Layer 4 of a small transformer language model trained on English Wikipedia (9 layers, counted from 0, width 96).
Take only the direct path to the model's output, skipping the later layers: a vector added to the residual stream pushes a token's score in proportion to its dot product with that token's output vector.

Output vectors of the tokens that the questions are about. A number n stands for n times 0.0043.
"00": 17 6 -55 29 54 -116 -10 -51 -84 179 69 -33 -164 21 8 210 44 -36 -58 61 8 -35 -112 195 -113 -31 -24 95 0 32 -13 78 23 79 34 53 -194 -124 -98 14 -22 -4 -67 17 -82 -35 -131 -70 -46 -161 -46 65 -112 181 63 115 -68 -39 50 -82 -130 -26 -43 -44 71 -48 -27 91 127 -109 35 -15 -110 -66 -34 36 61 -53 -80 82 -59 55 -91 26 45 -128 69 -81 -88 -81 -56 -4 -120 -11 24 100
"ollow": 0 -173 -40 -109 -140 -7 0 23 -18 64 119 -100 -50 -65 -140 122 -36 -94 -154 -7 -14 75 -5 3 -202 -31 21 -83 31 21 8 -40 156 30 -78 42 -18 0 -48 220 -12 -91 -73 103 20 -22 -96 103 -104 -29 -28 -86 -114 101 -36 -47 -217 -14 -55 -195 -79 -34 -22 91 130 85 -21 94 -45 -163 -35 16 -14 27 61 5 -51 126 37 -92 -176 -61 70 105 -34 50 66 14 -26 -74 -97 5 0 -194 145 217
"== ": 139 9 -143 54 39 -24 67 72 63 92 179 -18 -156 162 -24 162 54 -51 -39 85 27 -61 -9 55 -153 -176 84 -45 -32 -167 161 -66 -9 91 -92 -46 -104 8 38 198 3 -147 47 30 -111 -94 3 7 -28 25 57 -81 65 3 -74 92 -12 -42 92 -210 -20 -32 21 151 140 8 -53 -10 -50 0 -45 113 -13 104 51 -40 -62 115 -103 19 14 -41 -43 -71 -32 -23 15 92 -77 -182 18 -61 63 -115 -22 49
"able ": -13 -160 61 -157 -19 -79 52 63 33 -73 113 -26 -110 106 -60 64 -101 15 -40 5 -166 -134 -33 -98 -112 -50 172 -134 78 -3 123 -13 187 -7 -16 -77 -99 -35 7 0 -128 -110 -84 64 -96 -40 -18 54 113 -16 123 -204 43 -21 7 41 -40 35 -28 148 -121 -3 56 -21 55 -83 -66 -50 141 -180 10 11 11 -2 30 -67 56 111 91 29 -7 170 168 -6 100 -49 53 19 97 -155 108 128 102 15 58 -19
"ting ": -89 -38 46 -3 97 53 -23 161 -42 53 133 130 -91 -3 -22 114 195 86 51 -46 9 84 22 -19 -173 -15 154 16 133 58 157 24 115 197 63 150 -62 -33 100 198 -153 -84 77 -23 -9 -31 -54 55 -97 23 -22 -114 18 173 -76 75 -95 7 -25 73 -245 -131 -155 5 47 -52 -188 135 112 -253 -69 -13 37 42 198 17 114 3 -114 -19 -198 -45 5 -14 0 41 88 97 -69 -42 -52 -87 46 52 91 115
"I ": 113 -53 -9 47 74 126 -4 -67 16 5 92 -82 -61 -96 -33 19 13 -42 8 -3 -31 -26 25 145 -32 -87 32 15 99 -182 15 56 253 -3 -80 49 -180 -78 93 36 -14 66 -88 77 -195 63 -65 154 -14 -85 32 -157 -89 -12 41 -52 -39 -88 81 -58 -88 -104 -63 -68 -11 -145 -49 68 -31 -111 -5 78 -82 -85 -87 -82 -30 -11 -2 -48 164 93 27 20 49 -50 71 67 -42 -122 -215 21 50 -109 9 22
"been ": 163 -125 -255 -137 -14 -37 109 275 -10 85 167 -63 -273 130 0 52 -139 -35 -135 21 -135 -73 173 -21 -82 -158 -61 79 -70 -199 101 0 221 11 -477 23 -13 -188 0 135 -118 -156 -230 57 -183 -263 -139 -23 26 -274 145 -53 -84 141 17 7 -217 -13 -83 -63 -17 86 -4 -166 106 -191 56 182 131 -90 120 150 -60 3 -111 -76 0 111 81 -104 24 -174 -88 87 118 3 -136 -21 -200 -198 -104 10 154 -215 96 0
"ous": 26 -2 -5 -87 -67 -68 23 -20 -9 -98 17 -67 -104 198 -237 23 -5 -53 -11 -56 -109 173 -47 17 -186 -208 -18 79 190 57 102 -15 97 0 129 -61 -115 -33 -15 53 -69 40 -26 101 -173 -111 9 68 70 -66 -77 39 -91 -53 -70 19 -100 -113 6 -23 18 105 17 -52 116 81 -90 84 106 -135 15 36 154 -82 74 62 87 172 68 112 -97 157 16 6 46 84 -37 -51 -23 -93 -33 66 117 -38 -33 84
"includ": 123 10 -293 -48 -19 5 71 0 -17 88 170 -75 -229 -49 -68 93 -91 -53 -88 47 -179 123 -70 138 -5 -110 -42 -95 78 -3 50 17 110 158 -30 -28 -99 -83 -59 87 -142 75 -118 58 106 -174 45 -59 -151 -83 109 -7 57 12 -63 76 -116 27 19 -174 17 32 -171 16 52 -10 -75 -68 -110 -52 22 46 -37 -121 117 -32 -27 251 44 97 67 222 0 172 88 56 -5 145 -157 -144 -142 53 105 -109 95 -53
"sion ": 19 -176 80 51 -94 97 44 35 141 43 35 -81 -250 80 -111 57 43 112 -161 15 -142 -9 -81 18 -116 -184 0 -42 -66 -178 148 -100 27 85 28 14 57 -238 125 230 -29 -63 -155 44 21 94 -319 -92 -170 -19 45 -231 -183 127 -63 -23 52 -13 34 -83 -188 -16 77 -20 133 60 -156 106 162 131 42 130 -67 -46 120 101 156 110 -13 30 -29 -3 106 151 -8 -29 -17 37 -67 -215 -100 -40 3 50 -185 57
"fic": -120 -125 -139 -140 93 123 41 160 65 -143 42 40 -48 63 -62 186 32 -27 -125 14 22 -78 -43 7 -64 -27 -55 34 -54 6 165 -210 -14 150 -38 -87 -47 -120 99 124 -95 80 -85 82 -99 -143 -55 286 63 -128 -3 -68 -18 66 -53 11 -85 -58 71 -87 -37 -113 -11 134 32 95 33 161 142 0 64 185 25 -58 49 123 143 31 77 -17 104 124 -76 78 103 12 -13 42 -272 -59 102 110 55 -110 -87 21
"ory ": 29 96 19 -12 -85 -133 62 201 148 50 63 29 -271 171 -55 97 21 24 -223 -42 -114 -99 -84 244 -167 22 38 10 -53 -107 107 131 69 37 -26 40 -78 -99 -19 85 -79 39 -141 -46 50 34 -10 -95 29 -177 104 -97 -73 53 -49 40 -47 66 194 32 -26 90 27 -21 -87 6 -138 -61 89 -230 -38 -50 46 32 -23 126 12 190 84 -8 3 42 89 -86 -49 -114 18 -135 -247 65 99 66 70 -39 -121 145
"to ": 162 46 -27 -57 29 -66 57 107 59 35 186 7 -289 -92 -22 -38 -123 88 -8 54 -48 -59 0 15 39 7 114 103 -86 -108 19 2 132 15 3 -41 71 -87 113 21 -183 -28 -36 99 -37 -37 -73 -16 35 21 -104 -233 -41 51 -120 78 8 -2 -48 -40 -164 -105 88 -104 -124 15 38 135 56 -55 65 41 -97 74 -9 148 -116 -103 5 -15 45 117 96 97 19 -100 -130 111 -111 24 -153 20 -25 -94 73 96

Output weights of attention head 2. The head adds the sum of these rows, row i times number i of z. A number n stands for n times 0.00064.
o0: 100 13 -20 98 -72 118 -26 72 261 -4 128 -56 38 42 382 33 78 121 -103 68 62 -89 -231 27 -146 230 -85 -182 -41 -60 82 49 -120 37 -163 104 -1 -234 -90 18 -1 12 233 -108 139 90 89 15 -91 -46 133 -96 -50 -134 -98 133 45 -26 -51 -69 31 119 -87 56 286 207 -5 -221 22 -5 69 -176 103 191 76 169 144 161 -12 180 -121 104 154 27 213 -56 205 106 -23 185 252 15 128 96 -128 145
o1: -165 12 81 117 -46 -52 -9 -90 -3 -264 38 34 66 -37 170 73 217 4 -109 -12 -11 -89 -87 -21 -160 63 184 7 -103 131 -78 -280 -93 113 66 4 -54 109 -5 -10 194 92 43 -43 147 -25 67 -36 128 -387 9 -174 28 39 -98 55 90 -46 -168 -6 -163 45 -30 232 236 -275 -51 -18 26 -285 125 -110 -28 -84 -171 49 -40 -73 229 154 -228 -45 -16 18 -20 -139 -40 -184 54 201 204 -26 -54 -93 -4 31
o2: 168 -105 -60 60 79 49 -189 132 -27 208 77 78 22 297 -101 -148 87 -150 -87 -108 -137 -112 65 -7 -39 -146 139 106 -261 -25 38 75 -300 231 -68 -164 -25 -89 89 56 -136 -65 -106 -180 375 -169 -22 -168 50 54 -34 -285 31 152 -107 101 -85 -21 160 203 -18 -130 -92 -21 -60 -15 -98 -107 153 132 -68 -21 241 -232 37 -187 -84 -37 62 65 233 -52 160 7 -139 86 -43 101 124 -61 -93 64 -159 58 46 135
o3: -51 -34 24 127 -36 -32 17 -39 3 72 251 -102 -42 -116 -231 -109 -111 119 14 16 77 -92 136 -109 133 -57 244 -9 -121 71 -211 -89 -114 205 -23 1 -139 57 76 212 -35 -175 100 -128 -35 142 171 84 17 102 39 -101 -31 6 -25 -39 22 -69 162 -117 248 -57 -61 -112 -35 13 31 -85 151 -114 31 -182 -163 205 -3 58 -126 105 -253 317 -176 24 24 70 85 -41 22 12 20 119 -44 -32 68 -260 -25 -112
o4: -57 89 276 -22 14 -35 40 72 -24 -88 37 49 -83 -103 3 161 -112 180 -120 -55 -211 185 32 90 -9 32 112 -60 167 3 -230 103 -192 100 -69 176 -93 35 -115 174 -211 99 71 43 15 9 93 57 -147 -130 -241 40 40 -88 -52 22 -64 55 0 119 -231 189 -89 226 -90 -133 -21 19 64 -271 151 111 -33 -31 99 -170 -144 -153 254 -149 70 -127 -3 95 -17 80 54 333 126 32 -112 51 138 -34 88 101
o5: -396 110 29 192 24 88 53 173 97 -125 43 -142 151 264 -90 42 -50 -37 -117 74 89 -39 51 -29 21 -179 -85 96 59 54 27 -72 119 -40 80 -127 139 164 132 -91 181 79 -36 162 5 0 194 76 213 -161 69 38 162 -144 -192 215 -56 -156 -55 42 66 128 -44 -39 -29 49 139 233 103 165 -6 37 62 -338 142 135 252 50 -4 -318 49 59 195 123 -33 -75 366 -73 45 -100 -23 27 -68 -17 -160 -100
o6: 16 -105 -164 115 28 95 -192 -60 245 139 135 -40 -162 -47 18 148 -86 -90 151 27 72 -133 95 -81 -6 -222 -35 15 -283 46 -51 -96 105 241 129 147 160 10 -113 71 -65 -17 99 -18 -63 97 -27 -252 125 119 11 -148 79 -43 -109 -127 28 12 -46 35 52 56 -49 72 170 -148 -31 41 -152 38 165 -173 -38 -19 25 -16 -42 -165 -390 -110 -36 -32 -109 -203 -246 -97 24 219 129 -205 175 81 -4 -119 -81 -88
o7: -28 -72 -53 -146 -47 -37 205 -47 100 -5 142 -94 67 309 -108 152 37 -6 168 -44 168 91 -50 161 -31 4 -177 51 47 -25 -136 11 -211 176 97 364 -2 -185 -80 64 -32 -11 -115 -82 -55 -42 -83 15 -48 -34 -149 163 33 18 144 -3 -131 -132 54 -107 -44 146 45 61 76 -126 178 207 104 -108 2 -13 146 199 59 208 115 -64 3 86 90 156 148 -172 20 44 -69 45 -28 -12 121 72 -28 32 -182 -320
o8: -114 86 91 92 89 59 -1 -201 -37 65 -198 -49 -121 188 -39 -100 -81 144 6 174 -68 112 -125 33 -68 82 289 105 -108 210 42 71 3 157 -197 96 268 36 43 122 -71 93 -3 5 -71 -242 97 219 -81 16 111 -106 -51 87 -84 122 113 2 -42 5 80 212 -136 -48 121 168 -20 169 -22 -72 -187 63 239 207 -25 27 235 118 63 -96 -111 10 -41 -223 -43 -55 -37 141 132 64 179 -35 -1 105 -75 4
o9: 36 -106 82 -5 108 -48 287 66 64 -35 -102 67 -203 -17 70 -35 -97 163 -38 72 -78 134 243 148 -74 -56 -81 6 11 244 -66 455 -42 -43 75 -95 -131 -132 39 -37 154 -248 -81 -88 -69 162 -48 -54 68 -156 39 116 -17 -140 -3 24 -32 -13 45 -20 -147 -33 -49 309 -119 182 -7 -2 64 175 261 32 129 150 -30 -129 106 20 33 -163 -328 185 -163 165 -158 31 -103 17 13 -6 247 187 -13 46 125 12
o10: -176 248 40 -11 -64 -13 1 117 141 -75 -212 -80 -154 60 1 145 308 183 -139 -31 -73 11 106 85 40 -62 41 134 150 -22 196 -69 -145 -50 54 111 -319 -39 69 -325 20 -157 71 -31 -76 3 -175 115 -18 -201 30 138 7 80 -146 170 71 -8 -157 -113 -18 -28 33 -162 -157 140 143 -90 139 7 -116 -142 -135 35 84 -355 -98 4 -80 -57 268 -3 28 -99 -110 -201 -116 -98 -152 -139 310 94 44 175 -83 168
o11: -136 -178 -193 42 -64 -9 123 -142 78 -197 -110 86 -131 -133 64 151 15 -157 -54 -54 47 55 -195 -167 214 120 -418 -160 -87 51 -88 186 88 116 162 -44 -187 6 -150 93 141 25 168 -132 -163 -150 120 -35 285 43 18 -61 -88 -68 128 -16 129 40 -89 -45 92 68 -277 76 49 -36 -5 -26 -100 105 15 -21 122 2 108 -105 43 -43 298 -80 74 63 88 -95 139 -168 -167 95 231 60 -103 124 110 44 -72 7
o12: -62 -13 -292 52 -112 -55 -16 -59 -75 288 -27 20 -63 -179 -37 83 -26 61 -89 -101 172 -30 -133 -54 -83 -74 58 -120 0 132 48 201 -40 -101 53 347 -53 -362 89 -157 103 145 -169 55 -44 69 -59 47 -80 -6 -11 -79 -98 75 177 -8 -31 -31 -100 208 192 -63 28 -6 -62 226 121 -145 25 -182 265 159 42 139 154 185 269 -54 223 -302 -107 -11 -110 71 162 -77 75 145 -171 27 -232 -62 -44 -87 -165 102
o13: 49 190 38 163 -16 -27 -135 39 -126 34 -200 47 156 23 46 76 16 -23 49 104 -92 30 -226 17 -20 -49 207 128 -172 -86 -194 35 2 39 44 125 284 149 124 382 73 84 -128 -98 44 212 -250 3 -20 -19 -137 -16 80 -45 -158 132 217 142 70 -47 -185 -86 -153 28 100 -239 -2 170 -92 19 -97 -143 -5 224 -134 -164 -191 -165 -15 235 126 -175 -33 -194 199 -166 226 3 -5 9 -135 142 64 183 -65 30
o14: 135 -25 -38 20 -47 91 140 -185 104 129 -144 62 -46 86 54 -133 -266 69 168 149 148 -66 -74 88 64 -165 74 -1 -57 21 86 -105 -17 103 128 -140 289 -54 -179 -48 -131 56 -116 -55 -52 -156 -90 -69 139 -15 -6 245 -101 -49 -128 -61 88 -59 -10 20 190 73 -157 -103 -41 -1 62 -8 -59 -145 -235 16 -34 -13 26 96 132 -59 -40 171 77 -149 -21 253 -198 -237 -191 102 -71 141 -61 170 -87 -97 -24 204
o15: -65 -68 20 -43 -78 -217 150 146 190 52 4 18 0 -95 -72 -142 -106 66 142 -54 17 98 56 36 -80 124 92 -90 -104 21 -89 -120 80 -109 148 38 -187 128 -114 -311 74 358 -187 -180 -90 192 35 -161 87 79 79 183 14 16 18 -89 -81 -38 108 -368 -49 166 -56 317 -27 -33 56 -72 -283 127 -7 12 -85 82 147 13 -123 139 396 55 155 54 -181 159 -37 72 69 73 2 -17 75 61 -161 -41 81 -235
o16: 128 -134 -198 336 215 -306 142 159 -69 49 82 186 79 -63 42 -67 17 162 78 -32 -242 -29 19 68 -52 -69 -124 -154 87 73 71 2 -67 340 -118 67 -29 53 81 -49 -16 -3 -129 107 54 -63 -118 63 -57 -61 118 -224 -21 46 -27 177 -28 -125 93 219 92 170 362 21 215 315 -27 8 -319 234 -85 -50 66 -114 4 -10 -72 -49 -111 -143 109 -94 -104 -171 -137 -55 60 148 -48 177 43 116 78 -145 -76 176
o17: 146 -60 -17 40 17 155 20 125 279 -139 -147 -148 61 186 159 -63 212 261 -89 -230 143 -24 222 51 10 18 -131 234 -49 122 -44 -117 -18 41 -59 -41 23 -117 23 -44 85 -87 189 -77 111 -112 -163 301 -108 170 57 -148 -184 -106 55 -180 -53 82 42 169 -272 -73 -30 21 -105 -163 251 -84 -199 197 -52 -75 139 58 -104 84 93 -58 49 -155 2 286 -100 -25 -141 -86 -44 16 -76 80 -177 -40 39 60 113 164
o18: 109 -182 31 48 -17 79 -38 -5 -1 -25 -287 105 -52 -186 38 157 165 -156 72 20 103 98 284 59 -87 -104 -12 -54 99 20 -37 70 16 -58 -208 148 -62 91 -171 63 -53 -157 -79 34 51 -117 -245 172 -118 -220 115 -282 254 103 -91 95 -382 3 194 -86 -49 9 31 -90 151 14 -24 19 45 59 -154 125 22 -161 269 128 -113 79 -198 37 -62 -193 32 41 -3 83 -181 -70 -28 -138 73 107 83 -88 131 172
o19: 43 -150 -192 -122 -42 -82 101 153 -40 -86 -184 -124 -185 82 -34 -59 -26 -11 35 -152 165 -55 -167 -145 166 54 -58 147 -130 -80 67 -136 149 80 20 -117 -168 72 32 22 -71 -35 199 40 -83 69 -58 99 78 122 125 -50 112 3 -173 124 -78 -270 354 107 27 230 8 -148 62 124 35 122 -38 -10 -39 40 64 150 -74 -174 23 -23 -148 -148 -64 104 -60 24 -316 204 61 -39 -230 -103 295 116 -82 263 42 211
o20: -35 47 -191 258 -150 -217 -380 95 -187 140 -62 -143 200 -46 16 -146 474 128 -28 66 108 -136 256 -130 -70 115 -126 145 124 -61 -91 -30 279 -56 92 45 -47 -3 -195 23 -34 -43 83 -129 -132 -80 124 -18 -49 227 -55 -26 119 45 -169 105 98 -55 -57 -33 248 -88 49 134 -43 -36 82 86 -10 -105 24 181 -94 -58 -42 152 44 27 -72 216 33 -91 -96 -96 -187 21 -161 28 -169 -68 -46 -75 -32 -126 34 -122
o21: -190 -228 148 80 -87 89 39 -80 -58 -11 -53 -15 -156 -126 65 -91 75 -131 -2 168 -259 -102 67 131 188 -40 31 -132 -269 -138 -129 -17 -67 -21 212 -9 -131 -157 53 -2 -164 -30 97 -94 38 -164 -49 156 188 20 76 -91 23 31 156 70 214 41 134 -93 -30 154 53 106 139 -81 -42 20 124 -127 -213 39 63 109 -68 176 -127 -115 -36 18 139 -85 1 105 -131 97 -68 0 188 -40 -144 6 -36 -3 -6 -213
o22: 59 243 115 -97 121 55 44 179 4 36 138 3 65 37 94 -28 101 -279 55 -347 88 163 -160 71 2 -126 0 -27 -91 35 58 179 -77 -55 18 66 14 241 66 48 165 -202 -12 39 161 -266 -158 10 113 -78 -25 114 96 210 -16 -68 42 34 195 63 237 86 119 72 -166 -241 66 -2 -331 -94 -17 -107 -64 161 40 82 40 -13 36 -68 -36 -23 -97 -86 -134 27 11 -50 -188 17 157 -58 67 48 223 82
o23: -138 126 9 66 -292 -194 113 -69 82 -19 174 130 86 24 88 -46 -17 -98 -225 119 -142 -244 -9 -200 -30 92 -7 -90 143 -42 -61 -81 -31 249 310 -2 -45 157 -148 -76 77 86 -86 20 52 125 201 184 -84 -164 105 -168 6 -61 -104 -19 -102 27 -81 88 3 -20 -92 -85 -79 -12 20 -176 53 -79 59 -79 91 264 -4 -112 -167 46 -36 -290 90 134 50 113 120 -19 -59 71 -33 -83 34 136 -82 153 37 -77
o24: 139 316 -136 73 -19 102 269 82 8 94 18 62 199 -43 -226 99 67 84 118 64 14 -23 -48 25 -215 72 -90 275 75 -136 -20 125 -307 120 0 86 -38 168 -172 81 4 -9 62 84 18 21 -83 168 -61 39 -254 -216 180 -157 57 -81 24 23 170 -191 -134 215 -125 -110 73 21 -130 -193 66 -136 133 -217 121 12 -41 10 53 -103 77 -274 -28 -63 -262 73 -103 -205 -30 -100 356 66 133 -120 -31 79 -246 -56
o25: -84 30 85 -24 -8 77 65 30 -341 118 -95 72 131 -60 -20 222 -179 -100 -68 -59 226 29 100 -33 -23 -69 144 -112 -122 186 -5 -154 -16 65 -101 -38 -80 117 -112 -115 -189 118 18 -8 44 22 -62 -133 81 -26 -28 -49 -47 -296 114 124 136 4 12 -12 67 34 176 266 -198 -82 18 -34 -42 256 137 -47 14 24 -34 96 -262 -115 -191 13 -27 294 130 -7 158 -150 -64 118 116 124 -20 76 -75 151 -31 188
o26: -34 -208 44 -115 -68 -89 217 229 105 219 -38 137 200 -158 96 37 -179 28 40 87 116 30 128 -112 153 222 -57 70 -106 83 43 221 105 -19 109 238 196 -1 -76 -89 95 94 181 140 321 -210 -126 9 46 59 -48 28 144 -46 -144 -84 -94 -152 75 162 140 -184 132 -113 -81 13 -68 -12 30 22 95 -59 -292 71 -15 -90 6 106 217 107 -106 -125 118 -34 -9 227 93 -205 119 150 -149 135 -78 -167 -68 -42
o27: -197 42 -68 -8 -142 280 -61 -335 -152 -131 39 -58 -22 -295 -198 -168 52 -57 -192 -63 -10 -48 -17 24 -328 32 -98 -72 -41 33 4 48 102 157 -195 63 -16 -90 61 -112 180 81 -99 84 54 -1 44 71 -112 7 -119 -17 2 70 -89 -32 -67 -125 65 32 -145 179 156 2 -22 -178 -1 -70 -84 46 -229 -142 -113 -5 75 9 -61 12 -31 90 -41 -61 86 -39 134 -22 1 135 90 189 -153 -64 -112 238 142 -16
o28: -44 -115 183 53 -101 -66 121 32 132 -96 -25 -202 14 237 243 3 33 -265 27 146 32 94 -6 -131 -83 34 135 -38 128 53 207 -110 -96 212 193 -9 -101 5 -70 55 7 51 -91 45 42 -77 173 -58 182 271 -51 241 63 -41 -17 149 275 -190 39 109 -100 -22 -125 -3 83 -150 26 -94 0 -42 121 -65 1 130 81 72 -161 -130 48 109 -191 -207 -145 -100 -12 91 -82 138 41 -91 -80 -83 85 -84 -205 -104
o29: -163 -57 -12 -87 -99 -52 -157 345 159 -164 114 17 155 -73 162 156 -10 -1 27 94 -226 -97 49 265 -13 -160 -170 206 124 171 82 101 76 -109 -135 -167 31 32 -36 -112 -65 31 -264 55 50 63 -104 77 -177 -124 84 28 -10 43 -55 -112 54 -94 182 164 117 169 -113 115 -59 8 -222 -3 270 -19 158 105 -61 6 126 51 -117 35 90 43 -75 248 -91 133 -34 -94 -143 162 110 16 -80 -82 67 -83 152 37
o30: -175 90 109 -86 -178 167 4 -122 81 -270 -203 124 262 159 -142 99 -46 159 136 -110 -174 154 26 -112 152 -58 -16 19 62 199 -85 16 -31 39 58 -224 -100 -53 -22 144 40 -25 -2 -157 -178 85 -3 37 -122 -145 33 143 62 -46 160 42 13 -182 18 56 97 146 -80 -41 46 51 -106 -198 -154 -24 38 55 71 -297 33 14 -62 -105 20 62 -33 -20 199 -280 64 140 -89 71 -58 -48 186 -223 14 -42 161 144
o31: 37 261 136 -66 -191 54 211 -191 4 58 73 -42 27 -117 67 -73 134 -192 46 -44 -91 5 -137 203 -20 -64 47 0 58 127 -265 -189 249 79 164 -62 -104 140 46 8 -44 308 123 99 -94 -22 260 -186 -74 103 -335 -140 -147 183 59 -163 97 -190 -20 74 -58 103 -348 -6 116 164 230 -51 79 -8 17 -181 39 -109 132 162 -265 -136 -5 -86 79 -355 178 -146 9 -23 71 -203 -143 42 -82 171 -98 -65 28 50

Each question shows a token from some text and the vector z that the head gathered there. A number n stands for n times 0.0034.

"all": 150 46 -22 88 2 -65 85 -25 -97 -83 119 59 26 116 46 11 7 -34 61 132 19 -65 -141 125 -31 6 -15 55 7 -30 -71 43
Which of these tokens does it push up most? "== "

"\n": 181 2 -226 -1 -146 220 -15 39 81 -26 299 87 285 -36 128 -107 -123 -74 -200 166 151 -205 -205 140 -180 -178 -183 -46 208 -181 120 113
Which of these tokens does it push up most? "ous"

"of ": 324 -71 -7 198 -124 -68 90 -9 -163 -170 14 73 174 -55 2 -46 215 -202 67 31 71 63 45 89 -170 45 209 26 -45 139 -105 -104
Which of these tokens does it push up most? "includ"

"sy": 99 91 -90 -30 3 196 -7 43 -62 -17 71 -105 58 116 -44 81 -50 -16 40 -38 -50 -119 -40 85 82 -51 33 -39 59 79 -103 -72
Pushed down most: "to "

"ment ": 101 37 20 -122 82 70 -15 22 85 -44 45 17 108 92 -28 -62 -42 -58 13 6 18 -19 -116 55 53 -127 62 32 86 -39 -33 -79
Which of these tokens does it push up most? "ting "

"t ": 308 -93 -70 -5 -102 -23 145 43 -59 -230 20 102 252 -7 167 19 114 -108 159 100 106 -119 -74 123 -108 63 -78 13 -60 -42 3 -23
Which of these tokens does it push up most? "includ"

"ue ": -19 18 -17 -125 79 -3 87 1 -49 64 203 38 14 81 -64 23 -104 -4 58 71 -6 -89 7 113 -32 -30 -5 -67 75 5 93 -84
Which of these tokens does it push up most? "able "

" ": 129 44 -2 23 34 24 95 -27 -39 19 154 80 -47 165 -53 -49 39 -6 97 109 -21 26 30 144 11 -69 33 -81 62 54 76 -91
Pushed down most: "to "

"cri": 7 -30 8 -31 65 -74 2 14 -84 -106 78 24 10 6 53 4 48 -28 260 28 104 -68 -59 118 -137 -35 45 74 -17 17 -97 34
Which of these tokens does it push up most? "been "

"at ": 29 14 67 111 -110 17 66 -64 -61 0 -46 137 -136 51 -111 -46 182 -54 105 155 -11 73 -67 113 -28 -1 -3 -56 37 37 85 -89
Pushed down most: "00"

"ates ": 55 26 -50 -105 61 53 -72 -5 58 6 166 -4 107 85 -23 -60 -67 -47 32 17 -5 -79 -149 70 -41 -111 -43 16 32 -44 59 -36
Pushed down most: "to "

"b": 25 43 -131 171 66 72 58 -58 -126 43 78 -93 -11 114 27 102 -5 -187 10 23 -24 -121 -8 -35 1 -84 40 -90 12 -23 -152 257
Pushed down most: "fic"

"D": 8 -68 -18 -20 124 -32 42 3 -142 -59 54 44 1 83 36 47 63 -113 114 25 55 -7 -100 85 -191 32 5 61 20 -29 -11 76
Which two tokens does it push up most, strongest first? "includ", "I "

"I": 141 -12 55 -27 51 38 0 63 43 61 26 0 112 79 -39 -84 49 58 -4 8 -36 -34 -98 177 -112 -23 94 -25 118 7 -79 -54
Pushed down most: "I "

"B": 145 10 60 -133 105 -48 -81 25 -36 65 181 54 25 142 -69 -98 -56 -65 56 -112 5 -90 -62 170 -57 -47 -43 46 109 59 61 -17
Pushed down most: "to "

"2 ": 86 -71 40 -279 -60 -35 -32 -63 -44 -202 30 -5 78 145 -63 -261 30 101 284 -75 57 -64 79 53 -50 17 94 37 -15 22 16 -190
Which three tokens does it push up most, strongest first? "been ", "ting ", "sion "

"in ": 190 -64 -20 -8 -58 -23 -48 126 -96 -105 -13 121 152 58 -39 -66 16 -154 18 2 40 -37 47 4 -121 2 71 27 40 15 -51 32
Which of these tokens does it push up most? "includ"

"9": 112 -26 129 15 85 50 49 17 -83 1 160 -52 -7 104 -65 -41 7 -17 -100 95 -9 -21 -101 200 -190 -23 43 -42 117 -18 -10 25
Which three tokens does it push up most, strongest first? "able ", "ory ", "sion "

"25": 74 -19 139 9 90 -90 4 -146 -96 -71 50 8 -72 103 -142 7 -136 115 -47 107 161 54 40 122 -214 59 -7 47 -47 -31 -147 52
Which of these tokens does it push up most? "to "

"am": 59 63 -33 -25 -4 17 8 -106 -39 75 196 0 -13 138 56 -1 -75 11 108 177 -3 -68 -143 134 -46 -82 -7 -36 72 27 -2 85
Which of these tokens does it push up most? "ory "

"V": 108 59 34 -36 115 -37 37 100 -20 16 187 -22 48 8 18 -109 153 -73 103 32 110 -170 -139 89 -134 35 43 -71 84 -62 -168 2
Pushed down most: "I "

"t": -4 -66 -24 -30 -44 -39 77 -93 -195 -89 38 88 -5 146 -64 -8 -55 -45 71 49 152 -11 -131 85 -121 -48 -47 -20 52 51 -11 40
Pushed down most: "ory "

"- ": 128 -61 -142 -132 -115 186 -107 6 -3 -113 163 140 188 -30 100 -100 -71 -44 -107 44 84 -195 -118 100 -250 -126 -52 16 99 -58 55 102
Which of these tokens does it push up most? "ous"

"as ": -47 117 -91 -49 87 98 60 29 25 78 55 23 76 28 -138 -28 2 -105 264 116 77 -42 -61 46 -142 -25 15 -97 168 223 68 -41
Pushed down most: "to "

"or": 174 43 -50 54 -4 16 95 -43 -79 -10 129 71 -13 99 -15 25 -29 7 85 95 20 -34 -55 117 8 -21 -40 -37 21 37 6 -44
Which three tokens does it push up most, strongest first? "== ", "ory ", "able "

"l": 127 98 78 196 105 -88 -74 -14 -182 -44 144 -12 26 119 -5 90 -196 -219 -132 -12 68 62 -139 165 -100 -17 -140 22 109 -155 -122 208
Which of these tokens does it push up most? "00"

"O": -3 33 -25 -121 46 58 -67 63 59 59 22 31 38 91 -55 -10 13 101 62 27 -26 20 -153 95 -37 -73 90 -81 104 61 -27 -99
Which of these tokens does it push up most? "fic"

"ust ": -13 -40 27 24 -50 -29 60 -38 -39 -35 -16 140 -36 92 -62 5 85 18 84 135 23 5 -78 116 -11 17 4 -38 -9 -33 3 -68
Which two tokens does it push up most, strongest first? "== ", "able "

"ations ": -37 -36 42 -130 197 108 -53 -61 -61 102 118 -35 -35 92 -84 15 50 -61 78 79 22 -97 -62 108 60 -65 -107 -97 -27 45 24 30
Which of these tokens does it push up most? "ory "

"c": 18 -127 103 -103 35 -118 -48 -63 -18 0 179 -74 35 166 -37 -152 -153 61 -53 94 144 8 50 159 -217 12 18 47 -35 -65 -247 -60
Which of these tokens does it push up most? "to "

"ak": 11 17 -141 -144 -113 -76 -48 41 -51 -125 140 -25 78 182 -37 -87 -60 43 233 -63 16 -85 -21 -105 -56 20 150 4 -3 -103 -39 -150
Which of these tokens does it push up most? "been "

"r": 83 -23 11 10 17 6 -69 46 -63 -43 183 -43 32 37 2 -67 -80 -76 17 48 0 -25 -74 115 -128 -39 14 4 66 -72 -27 21
Pushed down most: "ollow"

"7": 159 97 181 -4 45 79 135 -124 -303 -236 155 20 -151 -11 -103 32 -72 86 -88 138 253 -57 -82 135 -219 -80 -144 -161 87 -56 109 237
Which of these tokens does it push up most? "== "

"Am": 49 107 -35 -154 70 57 -38 61 73 7 170 20 63 184 -6 -57 -39 -44 64 26 -38 18 -126 101 59 -93 147 24 185 -91 -88 -24
Pushed down most: "includ"

"es": 100 62 29 -66 103 -110 -21 -1 92 23 137 10 9 101 61 -104 -28 -33 211 143 -3 -27 -102 157 11 -66 83 -9 21 62 -82 -55
Pushed down most: "I "

"row": 167 32 -130 62 -18 -49 72 -70 -201 -62 85 92 18 11 -1 70 -55 59 150 84 47 -9 -20 112 -31 -80 26 -85 -17 31 -81 70
Which of these tokens does it push up most? "ollow"

"ever": 196 78 -66 -23 -6 -100 60 40 -112 -68 152 111 76 100 5 140 -2 -82 108 166 -41 -54 -108 237 -11 -13 10 -42 2 18 -78 74
Pushed down most: "been "